Layer 17 of a small transformer language model trained on English Wikipedia (23 layers, counted from 0, width 64). Numbers have three digits each and are written without spaces.
In attention head 1, each number of a token's query is one row of weights dot the token's vector x plus its bias. The head spreads its attention over the tokens so far by the softmax of query dot key.

Query weights of the head. A number n stands for (n - 500) times 0.0012.
q0 (bias 0.098): 453570778554382599425310504401359264359499559520349451716579617470465467619635508493453485422838505393508619363655663639286506651375496386525437494633578428590570400354242555534478654440495291
q1 (bias -0.097): 404494523388397273465682568399609730452618553493445577452474509467676492481502695277525657398222554660510559511716366534694444465538622415340358303523671468446423467551682515533726359777627427
q2 (bias 0.027): 592385699453551460467553537664450578331541580504219463530496436689549434605532482489445509468609588518592670389372405480600430571494449354579385552593488655472216602707347240576803551344346459
q3 (bias -0.048): 453658224443407453581252750293715835356340484583605612503696677384479543431310444538488377590389795639479541419415582461421499232694514582388458274583577534642596493546547637524462379560420273
q4 (bias 0.112): 718568598659395650705524449533334563565537556284418558488500738145577493518491303470627342425522451263434725360486587666444737521529482386432532378644417589461479400324213742459713451444489134
q5 (bias 0.009): 447338107275595021599740386414731739528535626557760648443594528388433393280536595541524563569348508806440376411421358582765433436334527662374588502319391426517760498504559566526343392693630699
q6 (bias 0.080): 582517287527575422231476177505409558524560394426607575544440506499454665237355529673543448504611450476652409428703578611435661497569461699527307602557530318396547445399567506551333559440376498
q7 (bias 0.003): 519657638641610292676507544534308448519342556519501274784299400618598591723469431437441384582657147433607622390477395356609352577425406453570634652301340627321451563623406427473609554523583487
q8 (bias -0.005): 353484654368513610219347570584590604499650332341396560470465495536576473619508477515805732516587450331413184681534562497651335581563564506557589529516540302354461383259530499412444621590513442
q9 (bias 0.034): 404565284493627306352571210421575519655615485501628594405438601282365522511368657572694600420429530488493333687727447620530754462476670458456623485346566356502513299438390625565201471604482645
q10 (bias -0.122): 507509357520606586519539532565611598652591421507659563406511443586462742390469347512466432559248494479526355625482591328526654245742348543588543602526501361429513522430760594419458560442532614
q11 (bias -0.146): 575362563670362831563603492642510280656600481418473566320585439567509446513556434289515626421273449519586575788569419416412610486448560476427525319333590574660516577638599528510616444310576623
q12 (bias 0.037): 421543691664321667304461394529570248548368610534568310567456475574491377425337549520606870435333416447290398714598535617337532622342575357508659550618483595681425553403475362437617459512633526
q13 (bias -0.179): 490239564540592411689654585618425468533626356430423507587435439455526477526644640477428495553309368481550718507639280277532563336481432368549632538444501439394437596410687432547648574545639591
q14 (bias -0.091): 633583593592446654558675481647277456572840500408335536416443562490561615529308415395490358523349368606759457498453406525436567464700469510417414259527708539343426571698409641463735686453125396
q15 (bias 0.064): 595545427497609616668483533527516562637458464474492534395554519405642453673407418384639539451370497437320563522308502527550319570441520512448458522523270659462458367425399446467791305450669398
q16 (bias 0.024): 411534653446508637373356591665552672366407463507200434747407448752481491666523245616465628501687571357541517490474503556663320469547580472419559616439450327397200832688376443418391364430334478
q17 (bias -0.072): 503612356515496471514677368484548531609472536562527568507539286655520569463284484569157438432232464802616545492493333446514559381549408623463294324365524395528405601701723431651534382418456740
q18 (bias 0.104): 503692382744641507390380288411556603497488366410442471582382433495429577700400591572307453477761578577704285378474585637487502576390613593512424597341437425440574416552452523563260422432342497
q19 (bias 0.063): 403572363245613575429505287497604347581492565647618773319629417526373473474502414586539602335388644510308247466463588769397511406448580736478418418514502198633617536265578635541348354487423786
q20 (bias 0.116): 400489598519542301512571502370468548387436634437433530455492486395419485470582569480486502456655614557453463352325507667562477351499583296363621505448559607636478499586284538582445545668354297
q21 (bias -0.114): 482644362422464600575525623601614522637646578605500566369453613599559657425201348509595510558159459529490686600515482439611571313764404446402672331372504509481370569513455570384714466455386452
q22 (bias -0.164): 522243560611569432672642655548545429454515423430634480458562460476532449359725643391380446608356438512619508506476452235519454447486323325549539477528478555471568600540701498609592683636516560
q23 (bias -0.143): 572416449737417468748614501584592525544649440405402603569496480480631561590458526366274448362338353655739604410633269436439596496489307538446377374508597379432493668654704476584748415484421488
q24 (bias -0.048): 740187298601664424656786385739391564544874371495498682371603418451493405460634442422360549594482429494493615378338390475646541518485477396474450624458560390487721573519416495490510542480419512
q25 (bias -0.089): 528521539662453433681449632509508385474400574706456349507607543541412455575538337470388429460428518523418640511384470269426592394447254374664475545577553688645546649562552479435535486311482604
q26 (bias 0.037): 479643496257653393271359743444555600354348500762494509310738340817570421502315505370590656616409682521508495488278625525508375356628502407493342437509628497657109537608465132576603470619560598
q27 (bias 0.078): 450216533320493622464452551514479412435450541512648515449537466530534445478883490451462597534713378424507478475451648598515327629393392699513436608416504343446722593210530536460386561461593541
q28 (bias -0.168): 467347590504481561647769547556504436549567509399355471419461423452431460612614558422559417462295383606510711633560274313536424335404581545411670381454537549536610566570465657386689603449615657
q29 (bias -0.107): 390553576708472530610604661480752547608526614594499409497625493450442625591397382568473540494355515629388519439304449369542422313651445319492742459445386623636589493528438535419628508558293424
q30 (bias -0.031): 493481650616663337447449393560535838437419491640524294684334179624633602691597583334306556445406392520826565430671348553734491451582515418488335478351469323294351677559557447638713436603562656
q31 (bias 0.013): 575453448780442232786762326621288433583516613383599469619282463344455585335544472690316286553593267537588649245560373540438640491413316465558587550334491619295727562399520668576570671633492564

Each question shows a short text with each token's key, already scaled and adjusted for position as the last token sees it. A number n stands for (n - 500) times 0.0016.

Then comes the last token's vector x. A number n stands for (n - 500) times 0.0079.

0 "| ": 540408367401465336424157573401611776742479512576360599341925303557517580590582559748558480196229
1 "15 ": 271554465423388539353216523485659770618558620616382684258819322706560637664634580545750660373252
2 "June ": 338530517395282440374186592509659844590676707454388592305565302653721685778608535564768580297272
3 "201": 433478536409331379469241610589614737574630697390536600417651362562661673674576485479602508270214
4 "8 ": 343544439404406343407240606498675843768556749556436677318692240714605698582549468470644611298232
5 "| ": 547468392381456374499216621552557692685448610525405548445822373541492548607460517656487457294279
x: 487478573547515665406460543441435220411510485502554453454412492450564447491571553463399511514446548425499465505449528917490478510408495415571536521439516460613594498428515518458487552496396518
Which two tokens does the last token look at most, in order? 0 "| ", 5 "| "

0 "Pal": 409491399407421371327108604391723890754636589548342660216879276640659666731672588697685599217194
1 "au ": 397454441360383327324184564416711887795611580547442675263840284651609636679700539616726635293261
2 "| ": 570409383415483344474194582448574717734429521554415573402889358540461541566536543714500470230258
3 "April ": 337565578410257446363127637438678820672608665416472630242660332697703661757613652541690654272221
4 "200": 343563528486310395398162656465682800590620737404594609307663307648691713693575537520637590245143
5 "3 ": 259545424341375321407205683520769883807590803513504658257720187777632690620563474465689643306211
x: 570483507461503770427527473380416146572592452474613462431631427442473443531375644537470551500433477415494414481547500834483499671373583534444555480366508557591542367514473448480468549432555452
Which token does the last token look at most, and with what share of its attention? 2 "| ", with about 90%

0 "& ": 494447421400424293403174584367669820755551552547408659293851267612568631612623599696606529263203
1 "P": 298572391669471407354128582376847748479606700581374644243679318746652655660645618500708730276232
2 "resent": 428645329662455380337128686582794766562745756378402566194613322778691703618712377416779802255325
3 "ation ": 461554427446405279404186577429702827801584597514458699259780236663577652518642541553632607346265
4 "Progr": 538545409613512245410226671439698687593653595511504556304592325610654593541594516515590658359215
5 "am ": 475577419464430302422208569462683800780580601563474727305793268676556655510567578516624592412239
x: 569399548565451700385398402432576291536484412468484502424444474430520409549449489461507524475599458362434456518538580898416574528483561519524556383405502526574564454413511508554530434511547585
Which token does the last token look at most? 0 "& "

0 "|": 543404306385436342415138649438633797739508505584298561351920243532553584588567502799598484179210
1 "\n": 608370405405524256396249544338571733745466498604359526311834332548508516535598581724550479195277
2 "| ": 623465424428555368469226553471514657661428523593402512386871422545418510559504571698506443280282
3 "Long ": 452567547359515256337264633430705784572653708632371589260634322660644613693641624530704653410252
4 "j": 414574345548495344317266615432763813621632773511446575278608388813712686711617526540771839472333
5 "ump ": 452573480375437319330235531379650849648632671573455698273778303671610716624603479595777676419280
x: 427527633522592601477341353476491331663462590483431545457408412377604439597549404543543490423519549378394478488568560812452562586345561653567494354463234436618545471380498503568698464401528566
Which token does the last token look at most? 2 "| "

0 "| ": 540408367401465336424157573401611776742479512576360599341925303557517580590582559748558480196229
1 "11": 331613403562381478310210606452663773519545625559439642333726341713618662599584599567686652364174
2 "0 ": 273488414416437427345287507460668795664580621643364663347750285680571662589605495517713643402281
3 "m ": 343551411377396418402256536472680829601697644539278625363594297552700681726587408557771573372383
4 "hur": 397412397482563390345422424353764663390640638557302559362522405595717547657728375543746713449558
5 "d": 358562347587330305255292601392853862471736714459376644266505312709823674676724515531877760428306
x: 517555476537556577505284443404510252560421467518352500332409342301587686569557423523423606401637636654430499368536534589501494687464483681928541436467315480525507374493637586538361452475541513
Which token does the last token look at most, and with what share of its attention? 0 "| ", with about 100%

0 "To": 453484417427436361332119620354706845716604588560363656243884283644634674719647603704645602219203
1 "by ": 437461450435423303380213591341695795714531608541495622286794294681547600615629543665655614317251
2 "Ca": 524377469648541287320345585279640647566495626487605432367617473636606596672695609616541712300292
3 "str": 373666514613407380328079624356877757428751808331351473134502452733847678889750586503805837222359
4 "o ": 427533560487368175343257549349745829686651734458554684281657286726613713611725601454750703441251
5 "| ": 586426389465483357495198570462567678700400526543439585425901379543420537535529570676476476254264
x: 446480560557498646406460499472544242353412501476528470462423539497478454542611518466434486470474479437447474556472575918407480456450461516607476519489537435613596528419513547481530521466455550
Which token does the last token look at most, and with what share of its attention? 5 "| ", with about 90%

0 "seven ": 417474392425403352410174576413694807792541488565387652289862266627542597563637611657589543297210
1 "Nor": 337405478530487489257321500386706731516645525587446553251676427652663543783741614572716705324286
2 "ris ": 438439444418327279343271604414681773759612498519478604379689316586615584571648577570651634402214
3 "Tro": 421367539507401413478300434406772640435653627499358692357665415565658554752673690484652659359413
4 "ph": 428517490510291300289312620441761809700726737295465580296475418674836764703798485415731870400352
5 "ies ": 473548443481317325399206562378671781735569576431456651307721280594595659522649524607656620382282
x: 473497452416486624449366457476415310576330533492447532435329491394552400583505563607554516387512590458456422535516574883398507525450525597541502570547492489556542522376511417549482480401635593
Which token does the last token look at most? 0 "seven "

0 "| ": 540408367401465336424157573401611776742479512576360599341925303557517580590582559748558480196229
1 "77 ": 251562440430425540310233460425682785577587591668369722266840289675571649643649547552773621423271
2 "|": 442476198439424440491201721661662722552552619535257462476685220530625608583484282690658489230277
3 "\n": 628377412407549249399271534326550711729460507606342504304800345546511507528589577721541475200304
4 "| ": 623520420454568380483206568503515638625446557579386501372855433572430512565474581677522446316281
5 "2 ": 339556491396520393353207640524651751655544702670522544259816335792500598593504581517758667414199
x: 567454562433535616517419440366486265513497569402546546382755455411397488586608685477518583509442504379353563401486359771475443485314611469596562428462438549597407348506386542562753523413668511
Which token does the last token look at most, and with what share of its attention? 3 "\n", with about 50%

0 "Islands ": 487445420377405305375135581346669854808562513556383632283858251586604632635649552727618556232198
1 "| ": 584400390402494342477204554425561712730433502575379575398880348523472546561537553724488449226266
2 " ": 346465388359370446395256516470655789672545571637384696326824261620553620605602585594652528321307
3 "|": 495427207491466465506147678617635680565440537565263453460789289517545544572519334723589513130286
4 "\n": 625385422400555259400269531325547715732460504608345500294797352550512507535588578723537473197309
5 "| ": 637509434436576387487208569524500646626439560570419481379847454564430501586469567684515439301289
x: 448466583533516592460437582388537279296456484465507518402447568502540483549646512481408507462499518420390500472500477912460466506403538389555475514528530467576545496383470556526604539509481526
Which token does the last token look at most? 4 "\n"

0 "H": 446475381436423337374124630377707839704574582556368671284891259638594656641614580706647570232187
1 "illi": 401569477540401354247242577441806854575763795402443614119636408758791700756797673458822841397293
2 "ard ": 460518396425420274367206565403707844750600622519457694280809279668579660563642505595715625334285
3 "from ": 536434470418446319499259572373612709718471508523516579369757339598478565577561554677495493313278
4 "the ": 507530500439465361443257493377625711680515514530456609325740359596531611612622630616501504359288
5 "195": 269616538559376522251211557378674788521627578581610615242725363690638637659632641601714638415095
x: 583420652570597571408432548444437237394450602518589743413511394570574574569332593416391539651468460499421422323400587737542452596306551586538478563564407571624421444330484261669553450478475570
Which token does the last token look at most? 3 "from "

0 "to ": 472443388426420323466195604384688776742500516547457628316867273639517590563572594705546508285226
1 "has ": 432454352480371399527271673519732665701472445500507549406838373607513490485563627643473552498235
2 "performed ": 479435522479395435514335532425612606670499423568538623412776411571435508576581643571482563451293
3 "five ": 347502474567417460442274486462698677676495468547456647365751390646502566514672626497544637491272
4 "times ": 414575407568371403500198657446672682629540431551415562448689320534548581486509594622509512454194
5 "at ": 481563498457431461518311521399587641631501437600544587370736354584413571546510571634514434441265
x: 458485444473658552354352354439594335407377452490577559495461453463429550591590437409410593487466497419431493479478556881433565580494458409523557558530450437567429606579562420562551466561534573
Which token does the last token look at most? 1 "has "

0 "| ": 540408367401465336424157573401611776742479512576360599341925303557517580590582559748558480196229
1 "17": 321596416575403503293210570406659775497551628526449622333712368684646672631624568605704643370222
2 ".": 356546432435286273300275671380708750578640644498394582319586252608721626528628572614731570450197
3 "37 ": 281545369447429392435222616565730798630588695548468659265774190721521629514613502487767607424182
4 "(−": 454528509403496352503218539525596778554722636444374558409504326486718724701531426521666436408383
5 "0": 369555339606507421425264481477676732590582613421457607407557364658645729544626306486642628430393
x: 502442510619696635390392546495418226604414639461546612412312307420451568369582561513564306544391431489646564506574476594394633601363475591852510554347515445368393419581439449713424539547565452
Which token does the last token look at most? 4 "(−"

0 "| ": 540408367401465336424157573401611776742479512576360599341925303557517580590582559748558480196229
1 "12": 305608445568368440316191600425709782513561640552450647317697330731624658592612628542713661370152
2 ".": 328553428438286281309245691409738772576651669489400583299596242636728628550628580592748585428177
3 "90 ": 213556378513401424417205583566786848541631701557417722276752176762578668559612520448786635421193
4 "| ": 453525281459469459547202587628614705609479596557330618455862332569467572542433503633556440356300
5 "Ros": 364398418457624441297430645336706609491594636698375362318417385641633523746643370573712772256411
x: 444568456540612595502661415383281233692463477638496469532552333516415406521583559400491466664563491718297585524366368658325352540314443480710606464442421567479630411466545459527579513607620381
Which token does the last token look at most, and with what share of its attention? 0 "| ", with about 50%

0 "==": 585328407448483200435177572377652758753494490580346489328745277546572479590668573688525519151203
1 "\n\n": 653313469425547212399287542297547687715418477600418443349756375530486451535625563719503501187270
2 "Central ": 451455570478477335441270469391652726590598485568422587356609352568592545676672562546615577379239
3 "Division": 591404454586619275417265510337635684466607558512370434402473379504700572624637332619580582250369
4 "\n": 673342455412555158431318567345537695720439531563416454384704361519516482494572537666495481248286
5 "| ": 678447393341652350567272581619438620743382535641424477472843399507341460534396496644438405317315
x: 533525613546507607427519594394486299367393503502609465406437588453581456456606513407469517486492514398427470404502562882426517527370562383520570498493549558570545490348370579476655499476367505
Which token does the last token look at most? 5 "| "

0 "cap": 453516384485451297267117621325747860707629613552304566180775252658711650659721554688697645204202
1 "tain": 526525488509468312320161613383692758607642620476447538315726359594642654614671431622682624345293
2 ".": 601384462424394210341237690293590711675512521558399493370727285476601544513611557761596504286184
3 "\n\n": 631359467438523280386265514295543693708429490601360480321772377532505476555624583730519506193287
4 "As ": 368458562416446388526247586351722676632517509519542533354709393578544533643594537620504545384334
5 "of ": 505451544399465318512328497388618683668511546483548554345638373627508557639596564617493496366344
x: 354431534532468645418475414443537237286435462598567493471375395504467534520633468441371629448477489426441607534517487859442539610563467436536542572443538496600468584533449387580532515450620501
Which two tokens does the last token look at most, in order? 3 "\n\n", 2 "."

0 "| ": 540408367401465336424157573401611776742479512576360599341925303557517580590582559748558480196229
1 "x ": 364469376467491378346278466364689777635538549663361656347733303637579633558609521558670609340342
2 "– ": 470377387397505411498309484419572687659449605597359599410777357575474593579527418628606522246403
3 "Detroit ": 411499486546478481304312406383636702490625624585303668290615324645657691708729500464723704316325
4 "Red ": 305551486562430435311339444373758739468631723586305762287606288690713713679734581419715745461346
5 "W": 408580299673453442336208569456741733573547631561401683332692249641642663515667521460691736382194
x: 614524555536586575411460512401371327442273508577644532473663192240619476484503466458514477591568497618392374386751603650366514530545446650737575366449482569577540340390569611498569460412411578
Which token does the last token look at most? 0 "| "

0 "| ": 540408367401465336424157573401611776742479512576360599341925303557517580590582559748558480196229
1 "RO": 335451460635586418283232543303740731409598600667426542280631312743679656749666566514623684178233
2 "W ": 313532429504475388329120448393695870680531672615432713295810280687559684599687537508733651286215
3 "| ": 534401356470509360516207566492580675669398555577404591465889343561418561539511517639471478248274
4 "GF ": 322517460477490554375108435427654805599565610578382601228782292694627628774655505594715592243280
5 "| ": 371618289450528465480112609754648779684613767511260559418664340630638668693480312391654530208296
x: 512617632643545590494293511324268190395470411461574533346419469471536443412508592550517549613333430508533421466590356801555518557443474498458645551495558596600559488548582572430462517544368396
Which token does the last token look at most, and with what share of its attention? 3 "| ", with about 40%

0 "| ": 540408367401465336424157573401611776742479512576360599341925303557517580590582559748558480196229
1 "GA ": 339586383506477474264238375370672791679533513674294672242773277626603633526750551547716616369256
2 "| ": 542445279491603384488207484553571696661450558626261582467836354530457582533527418597533461216328
3 "G": 289445415603460474285252479391752716436600585575333569363569377564738618683751525433701701267302
4 "D ": 220613413575407368318143495517792909564689704585417713230710204806616712595741574363872694361171
5 "| ": 447502235594562476534163511607618683599417603592298624488868342598420602515514405541549517261319
x: 531570547639570559532393479559475310366353470466551592409410433425446487472598522561533436495401461418497508437474454889392497423504441534657523485512554506574592494458538556491530463519350492
Which token does the last token look at most, and with what share of its attention? 2 "| ", with about 50%

0 "th": 439515388453388325307110651342728876713635580517360625238831277638679668665645592739676607253185
1 "row ": 445526451357357318374207595398666853780601522535445672304810275615566646563615580657648559363229
2 "| ": 566428382435473339456193571434579726730438505567412588394892352546468554532542578711502473257239
3 "41": 340570401606443451254237561347670727510536535574516609327722362653606605537657623591650643419166
4 ".": 327542415443269276303252690395749765577646655466397588300591242624733616522651572594748587416197
5 "15 ": 228569365462351447455183638616771846615605723484467701257780199764556641551596544479796639398169
x: 385499561568629631556637450549343306559452500494559631250681424409446526516555636558486579476425545373415458343543532802440555480461545556591472388364503499509418305369371500661619425468595522
Which token does the last token look at most? 2 "| "

0 "the ": 487468404412440343424174556388664795753519502564411624297868294607542597605609614702557503252223
1 "Red ": 320637498508417489283224516357721776548635603617358707228729333677659663725689666570712686436244
2 "W": 373601359660407494276198579393732745562567556571442683321718287624654668559696581538687753412162
3 "ings ": 388653409446396383383197644393714813795626581565440681224727202662613674544601540594685659444231
4 "won ": 487424431470406439521293572402580620693417438595503634422864320546406506496537584660458470395260
5 "a ": 461454451510356435491265484418651658654477421486481626375780380592502521536635673583491512374279
x: 409430445493521565398361427412579283479454522474547570494480492539497512470505459512410551542457456463408626442560590905481542400444441507568425518387459543630509576462529508425471526497621604
Which token does the last token look at most, and with what share of its attention? 4 "won ", with about 50%

0 "Northern ": 446487422417421344382148566349687834749574525581346657254832256621608627656638617700600545243198
1 "Mar": 298380441532532505312247495423745766600606559623420523241662390717652568803724604560651733259350
2 "iana ": 384510430440344348323184516393712868746636585513397662249741268673646658658712541609730630306249
3 "Islands ": 487469436439359329373168527377639829786572524483414625314725274577634640614688482657644618262243
4 "| ": 590422384430487361499201571464548688738408509554424580425883368527443535541506556699459453259265
5 " ": 328478383383367462408265522462671789687525591622409727303833257660541614602588608581641541327315
x: 598460526543512605461509405521512181603449495438597531371626532471465500513536413393412492399399477521388528460435414840535565492332586449650488503328490460599540541438379560630476560509543596
Which two tokens does the last token look at most, in order? 4 "| ", 0 "Northern "

0 "ia ": 496425409395427304363142585337660838775531528566409615291893280596571615628637570742619550212196
1 "| ": 578390387419493350474207548428563706695424516569391584415898360524456551561543544719502456219272
2 "April ": 368522581424272456363136601432642787632582640449469619295678361665671647740598640561682640258229
3 "200": 387499525505339387402178604446641773568577698447589602360685331612639691653568519539621575217154
4 "3 ": 298514430343389311419215656509738859788569794525503654292725201750609682604552458475675624293223
5 "| ": 523438401367454390502204618554582699677452612514424547434840383550494538652475511652499469256293
x: 460472550562520685428504553449449189411510474497534443465423502470543457481552568453398499520458535411489467522450511911496476510387499438570539520438521476627587512433512508459452565487391526
Which two tokens does the last token look at most, in order? 1 "| ", 5 "| "

0 "music ": 471432436414396325375195572338690801777574474565440665294834258601570605606673550672626605282219
1 "libr": 548443421622473275316193551263734762626664484474513522267614342569726617604721435620667666223240
2 "ary ": 508429429444360291403260542390655779785544453516499655346755288580549579509662575606569561310227
3 "when ": 450423439480412431489311569397647653629451461543540572381777381602477490563533621679478531369284
4 "his ": 455470484457420372471353506353677639632548414532570593318671345600475496552641667624512492387305
5 "health ": 470491471514311364339369503401662715688683377467550680294537279618630598503740604516613653405280
x: 514563633600448538404494621453502243571348574579395446394525350531503403529458380481383522509640541524352592613536627788413616407540538594385491474390413637396388488416364412651520440580576627
Which token does the last token look at most? 2 "ary "

0 "Feder": 430507338451418346300077624370743909741644609535289623190847219640711674689689522735707622177179
1 "ated ": 463466445377380322409235575409642802801548506563440655328797272599535588577628580631569550325228
2 "States ": 455441411467383338360187543344653819793510496558415658301810262608561594546665575668605583250208
3 "of ": 489432450430460345464279499365623731695501518546468596357719348593521556608585543661532501291299
4 "Mic": 453512506433593432360282477440676705573612652524525508241620440676631628749682490520664685297353
5 "ron": 397662589572453349172211469388773835506824650461424586217459446681881753808833643390756753389304
x: 499387585586502488557319489222429252520382413609351533412506392580594454400512501476314420420601502477421572621528333738471486546435522635758530516546553670556477590497632468610432546420634443
Which token does the last token look at most? 2 "States "

0 "| ": 540408367401465336424157573401611776742479512576360599341925303557517580590582559748558480196229
1 "P": 244539412560423482344172593374804704468578650662317625273670328675658577691595668504687682229243
2 "L": 260594345642465467334041687531831888493742739496379578185679271794727746772663540478798685138207
3 "W ": 291622407544444377337073504415760912670590731536469751179815197791572711599715576473803701330176
4 "Kor": 307331497510487322303336519359820788463648710544481590309574318700706656816823573432725793335336
5 "or": 166443375699379413312232497510947892434700824444444717281590248864756777667825439318882868244333
x: 601512381541420580529458375171358220514327451491445650367640473593325535522531480706519591455590547595387441418556375633399467497530556728847612516620362542497570455537460417567457626476463449
Which token does the last token look at most? 0 "| "

0 "Hot ": 426503419433420357353120611388705858735578549569380666270873272625609656656651596688628573281178
1 "For ": 431499485464428325441193585381702774685547561577455633299768311628540612593611584635582550348240
2 "W": 427627429660469517302189540421677672532544530541441614329685404598593621592700584513645719426216
3 "ord": 346701411664491533298215601450808766395749660472418571182539347721770694708696503517780722436313
4 "s ": 401652464504322259362191671399746857794647629479506671257635208702651703506644618518659656480153
5 "featuring ": 493364443500460375491338552394630643666418461546550557398781413603453488551584622643458526349281
x: 384563466429512581468430357479548246372468571518442532591448435513391538532531504401414464471533454466460565526454662892456562480551436508562544503415422401638531621440587481492485453489599525
Which token does the last token look at most? 5 "featuring "

0 "35 ": 464462390389407315374137597381655835799551531568373645282895253600561626585629566712630540254190
1 "m ": 484467411373387308397207596370628816772566505547409615354796267546561626584598525708616512314243
2 "(": 525423517425432317508224535319580669651501518496464603447760360457527628575568534693505434381306
3 "+": 279596395527326437441178628529760772524590628386426616420658333625716733644653538526633610504241
4 "0": 207560356621291518442204632496813750427602643363477647391678307722690695625622492569718679464233
5 ".": 338548448479158232433209731409798787530672742248443638314568202613799701568658566606729557467192
x: 502381613514509635351650532587317283404491531442576501209298391447514414526591626590472556407513513496642629385559579725460450514306477653750483521421434431581415489377573415671302554557629512
Which token does the last token look at most, and with what share of its attention? 2 "(", with about 50%

0 "resent": 462515320456409362341097668383732826754604529553322639251890248615632633596630539722635595224217
1 "ation ": 464485389431386330402153581396677819804541497554414660292853249616550611546625574662589547251222
2 "Progr": 503543406596475302396216664413694673557648556529478558317634341562646581562597528570590633340207
3 "am ": 468558404437429312392215565439665812800588547600437710308798255647545653507587567554621572371233
4 "Gran": 351468457671707407264320430267814682435652569733437537207587387716679614687760560458637770374383
5 "t ": 384532409497351335362154528426738814719635625529461736315779282657626690607656501494714677304279
x: 582522633500433609476324381412503287505404464509488512439426406405416385530469488566530521460556477487413425624569428888427513521381546691507543501539471534620589541486526442492417433485533588
Which token does the last token look at most, and with what share of its attention? 1 "ation ", with about 60%

0 "Anthony ": 489399413391439284357164606326672820764536549569444610278887277616561595633639561737634565222204
1 "Turn": 480436336468445375352284658416641714572579604550394612367784296585603620645618460647595629288295
2 "age": 541514454610445246271294612264674771566687646485450614287555251680685770581715398581725714322305
3 "'": 516489411497479238273292617218703731551614591544514508328680303555665606572665457694653580400297
4 "s ": 519472428462440287452269540363642728724499508560472641348762295602479578511605610627526513329267
5 "Sc": 364542476666500400292287532301719679555597647559387565214512406673699639631705681456648770307273
x: 471516424551536414545603371437472127440461577554395376321762257390615402549471567401414520500585466611405624561319460704334569611600486451755470539567475558557462553347656448558636490493500558
Which two tokens does the last token look at most, in order? 0 "Anthony ", 4 "s "

0 "| ": 540408367401465336424157573401611776742479512576360599341925303557517580590582559748558480196229
1 "PA ": 364524388490423375298223495366669770680547507668312687299752239603594615509691599553658588363204
2 "| ": 552425298470534370506211524516564696676436533589313593460858326526451571518520475652498437251300
3 "x ": 372481340511550420382322420399663736629511516687329652368674308632558618509582500492625588350387
4 "– ": 455403350448524447521322447433563665665432580614312623420740348577467592542522426574573510256412
5 "San ": 400392414601613478358303453435681750489614680573414466218562311757659675853725422532726648131350
x: 445636421581329396672443355497446093524429535489520683469634384626513548460580506615341403621461452542541577571391457651386303566300371523437695619497434583644529451456502481695570482574543515
Which token does the last token look at most? 4 "– "

0 "es": 476455404418438314328146631358686843768600533578382598255854280612604635664650574716646568227202
1 ".": 553397453438363218346238664284624741666531536530415540356743278502608577519637557751622520311182
2 "\n\n": 628369467439520285392252516298544702709435486600363491321787376526510489559615590737514497201277
3 "Ga": 533409501571634345298308611339628709459539601540534315374575507598652557818687529672601672250263
4 "ill": 418645514589402444222184557315703803460780635507365531220571438666776731805705523572798759240299
5 "ore": 558471636434445217349375598402642772597651683440568614310556307701662745642707541468645670366294
x: 633540456443441625427398398229446149488285561480448406476489540585509541518571451610366362467625583385524553480570727689584438641449579626665605456615463628408573262501451420605557487473537487
Which token does the last token look at most? 2 "\n\n"

0 "| ": 540408367401465336424157573401611776742479512576360599341925303557517580590582559748558480196229
1 "N": 304470415526380415303261671407736708530546583596428566337695299635624603601701634560655660341187
2 "W ": 242567382511379501342109482435752849549592635586394726249864246704568643644679593580817630346187
3 "| ": 525416320470484397521204562521585675646416556558380607460916335561413562538511509663507466273297
4 "Cal": 355375520553415365233339410329738701531648475561366516294512391528795567703892735370619711299319
5 "g": 354464416578368423285207486387819782494664666330427535278549441662822655791828471463795825256451
x: 591484277447575637683394478407427277522383496598452432328417387387455448453592532670432552415641532544333585549643327543488457451400410613977489603684482468629455437541530480466385506550580542
Which token does the last token look at most, and with what share of its attention? 0 "| ", with about 60%

0 "U": 439451407430424359338148576347692835700588530568368660280869261603613641655663570699641553236206
1 "e": 409448455502445252359334645446753828560749741426479584327494313694728708745698484485738674326321
2 "h": 339543440498320291389263609456839851538720823333447689301547308752734701715673515448796738405327
3 "ara ": 456410402431371199331282581377691854776573592517504661294741211661567620518726556574711634326180
4 "| ": 581403380452477355493212573438556684702396507547439583431892367534430532525521557704470463249259
5 "Pal": 258497485493387615302302511461733765511666632527431641235690429666704615903748629486738767300288
x: 464569454533551464606600466364400222601481515432394595374637469680586524445606581337346507626509301496362509371513442694453489562338425534687602548392482587596645480504541360630628354346560604
Which token does the last token look at most, and with what share of its attention? 0 "U", with about 50%

0 "Not": 457487379423499330333123643377716837749594576618340586225874272658606641660623545698650602207216
1 "e ": 486454449401415239369232592386659822799538555567484627330799295620527606545632578613623570316216
2 "Records": 638443486571472280321274609307573670641538512528508491398636363522558626570664448619603683314227
3 ", ": 528418476420389300407264573323613726750463503536492579354781342569504535530603632669529532290202
4 "performed ": 498325532410408429530344538412607579662490451560496567413774436525456443655572598586490578349347
5 "the ": 536489472479496375440291468386617670669474487574451580359757379575480574577618612598494518337299
x: 421482457533562608439409522355586253415357480484502500479445440520473489552587487480417485461516410495428528562487588913453458555538446530511484565483532530650524593401505480446526519448517546
Which token does the last token look at most, and with what share of its attention? 3 ", ", with about 40%

0 "Oc": 462480423410480327347097589354700859742596587574352607225859273638630664701640570708640564186218
1 "te": 374502448394498326339284629523769819588779735479455583311601389716741723840650431463722716329395
2 "t ": 421529428395421246378172582416740875766628651537451677289770254675604689621630489551711630309271
3 "having ": 433432353435456370515271617471716688709466532534433562380831368623500525532559531641518559384321
4 "taken ": 425528457455368440499224593453709682656530506529504651326831343641503554595556626571538568397293
5 "the ": 513522446437472364443258506431626726711509508558454608328782335613493600581599622612514489342276
x: 426475532529521627436431534380592225429378475505536507421436444540462500545598482475399532437466429461433522593515587919456460551524449492528458545474526487605502567438473510481540515467517538
Which token does the last token look at most? 3 "having "

0 "j": 405495353466386333337089665369755885684607647509355674242896258687656681678634600730703632245180
1 "azz ": 418470481434376323378209524333687828731576588537455728276793274639563639601676592632673606317237
2 "selec": 397500404640582327320206480293795753502637647574413542214643291720751674645710422546668718247316
3 "t ": 496452438455422289450249581368657730731507518557511642387802319602518595526561572625528546356259
4 "disc": 484558292794625491447089550457792717434541648523356495222705378776680629694554527612617711148350
5 ".": 534457491532406250305258691276626663579507550559441488351670341532625562484624584687611580372204
x: 568402582545433595323508582587504328331460562455518472427476370438446384603563642434454467402630515481444516496437525822486417484328445653690465515492424478550516371376687592613432561467617489
Which two tokens does the last token look at most, in order? 5 ".", 3 "t "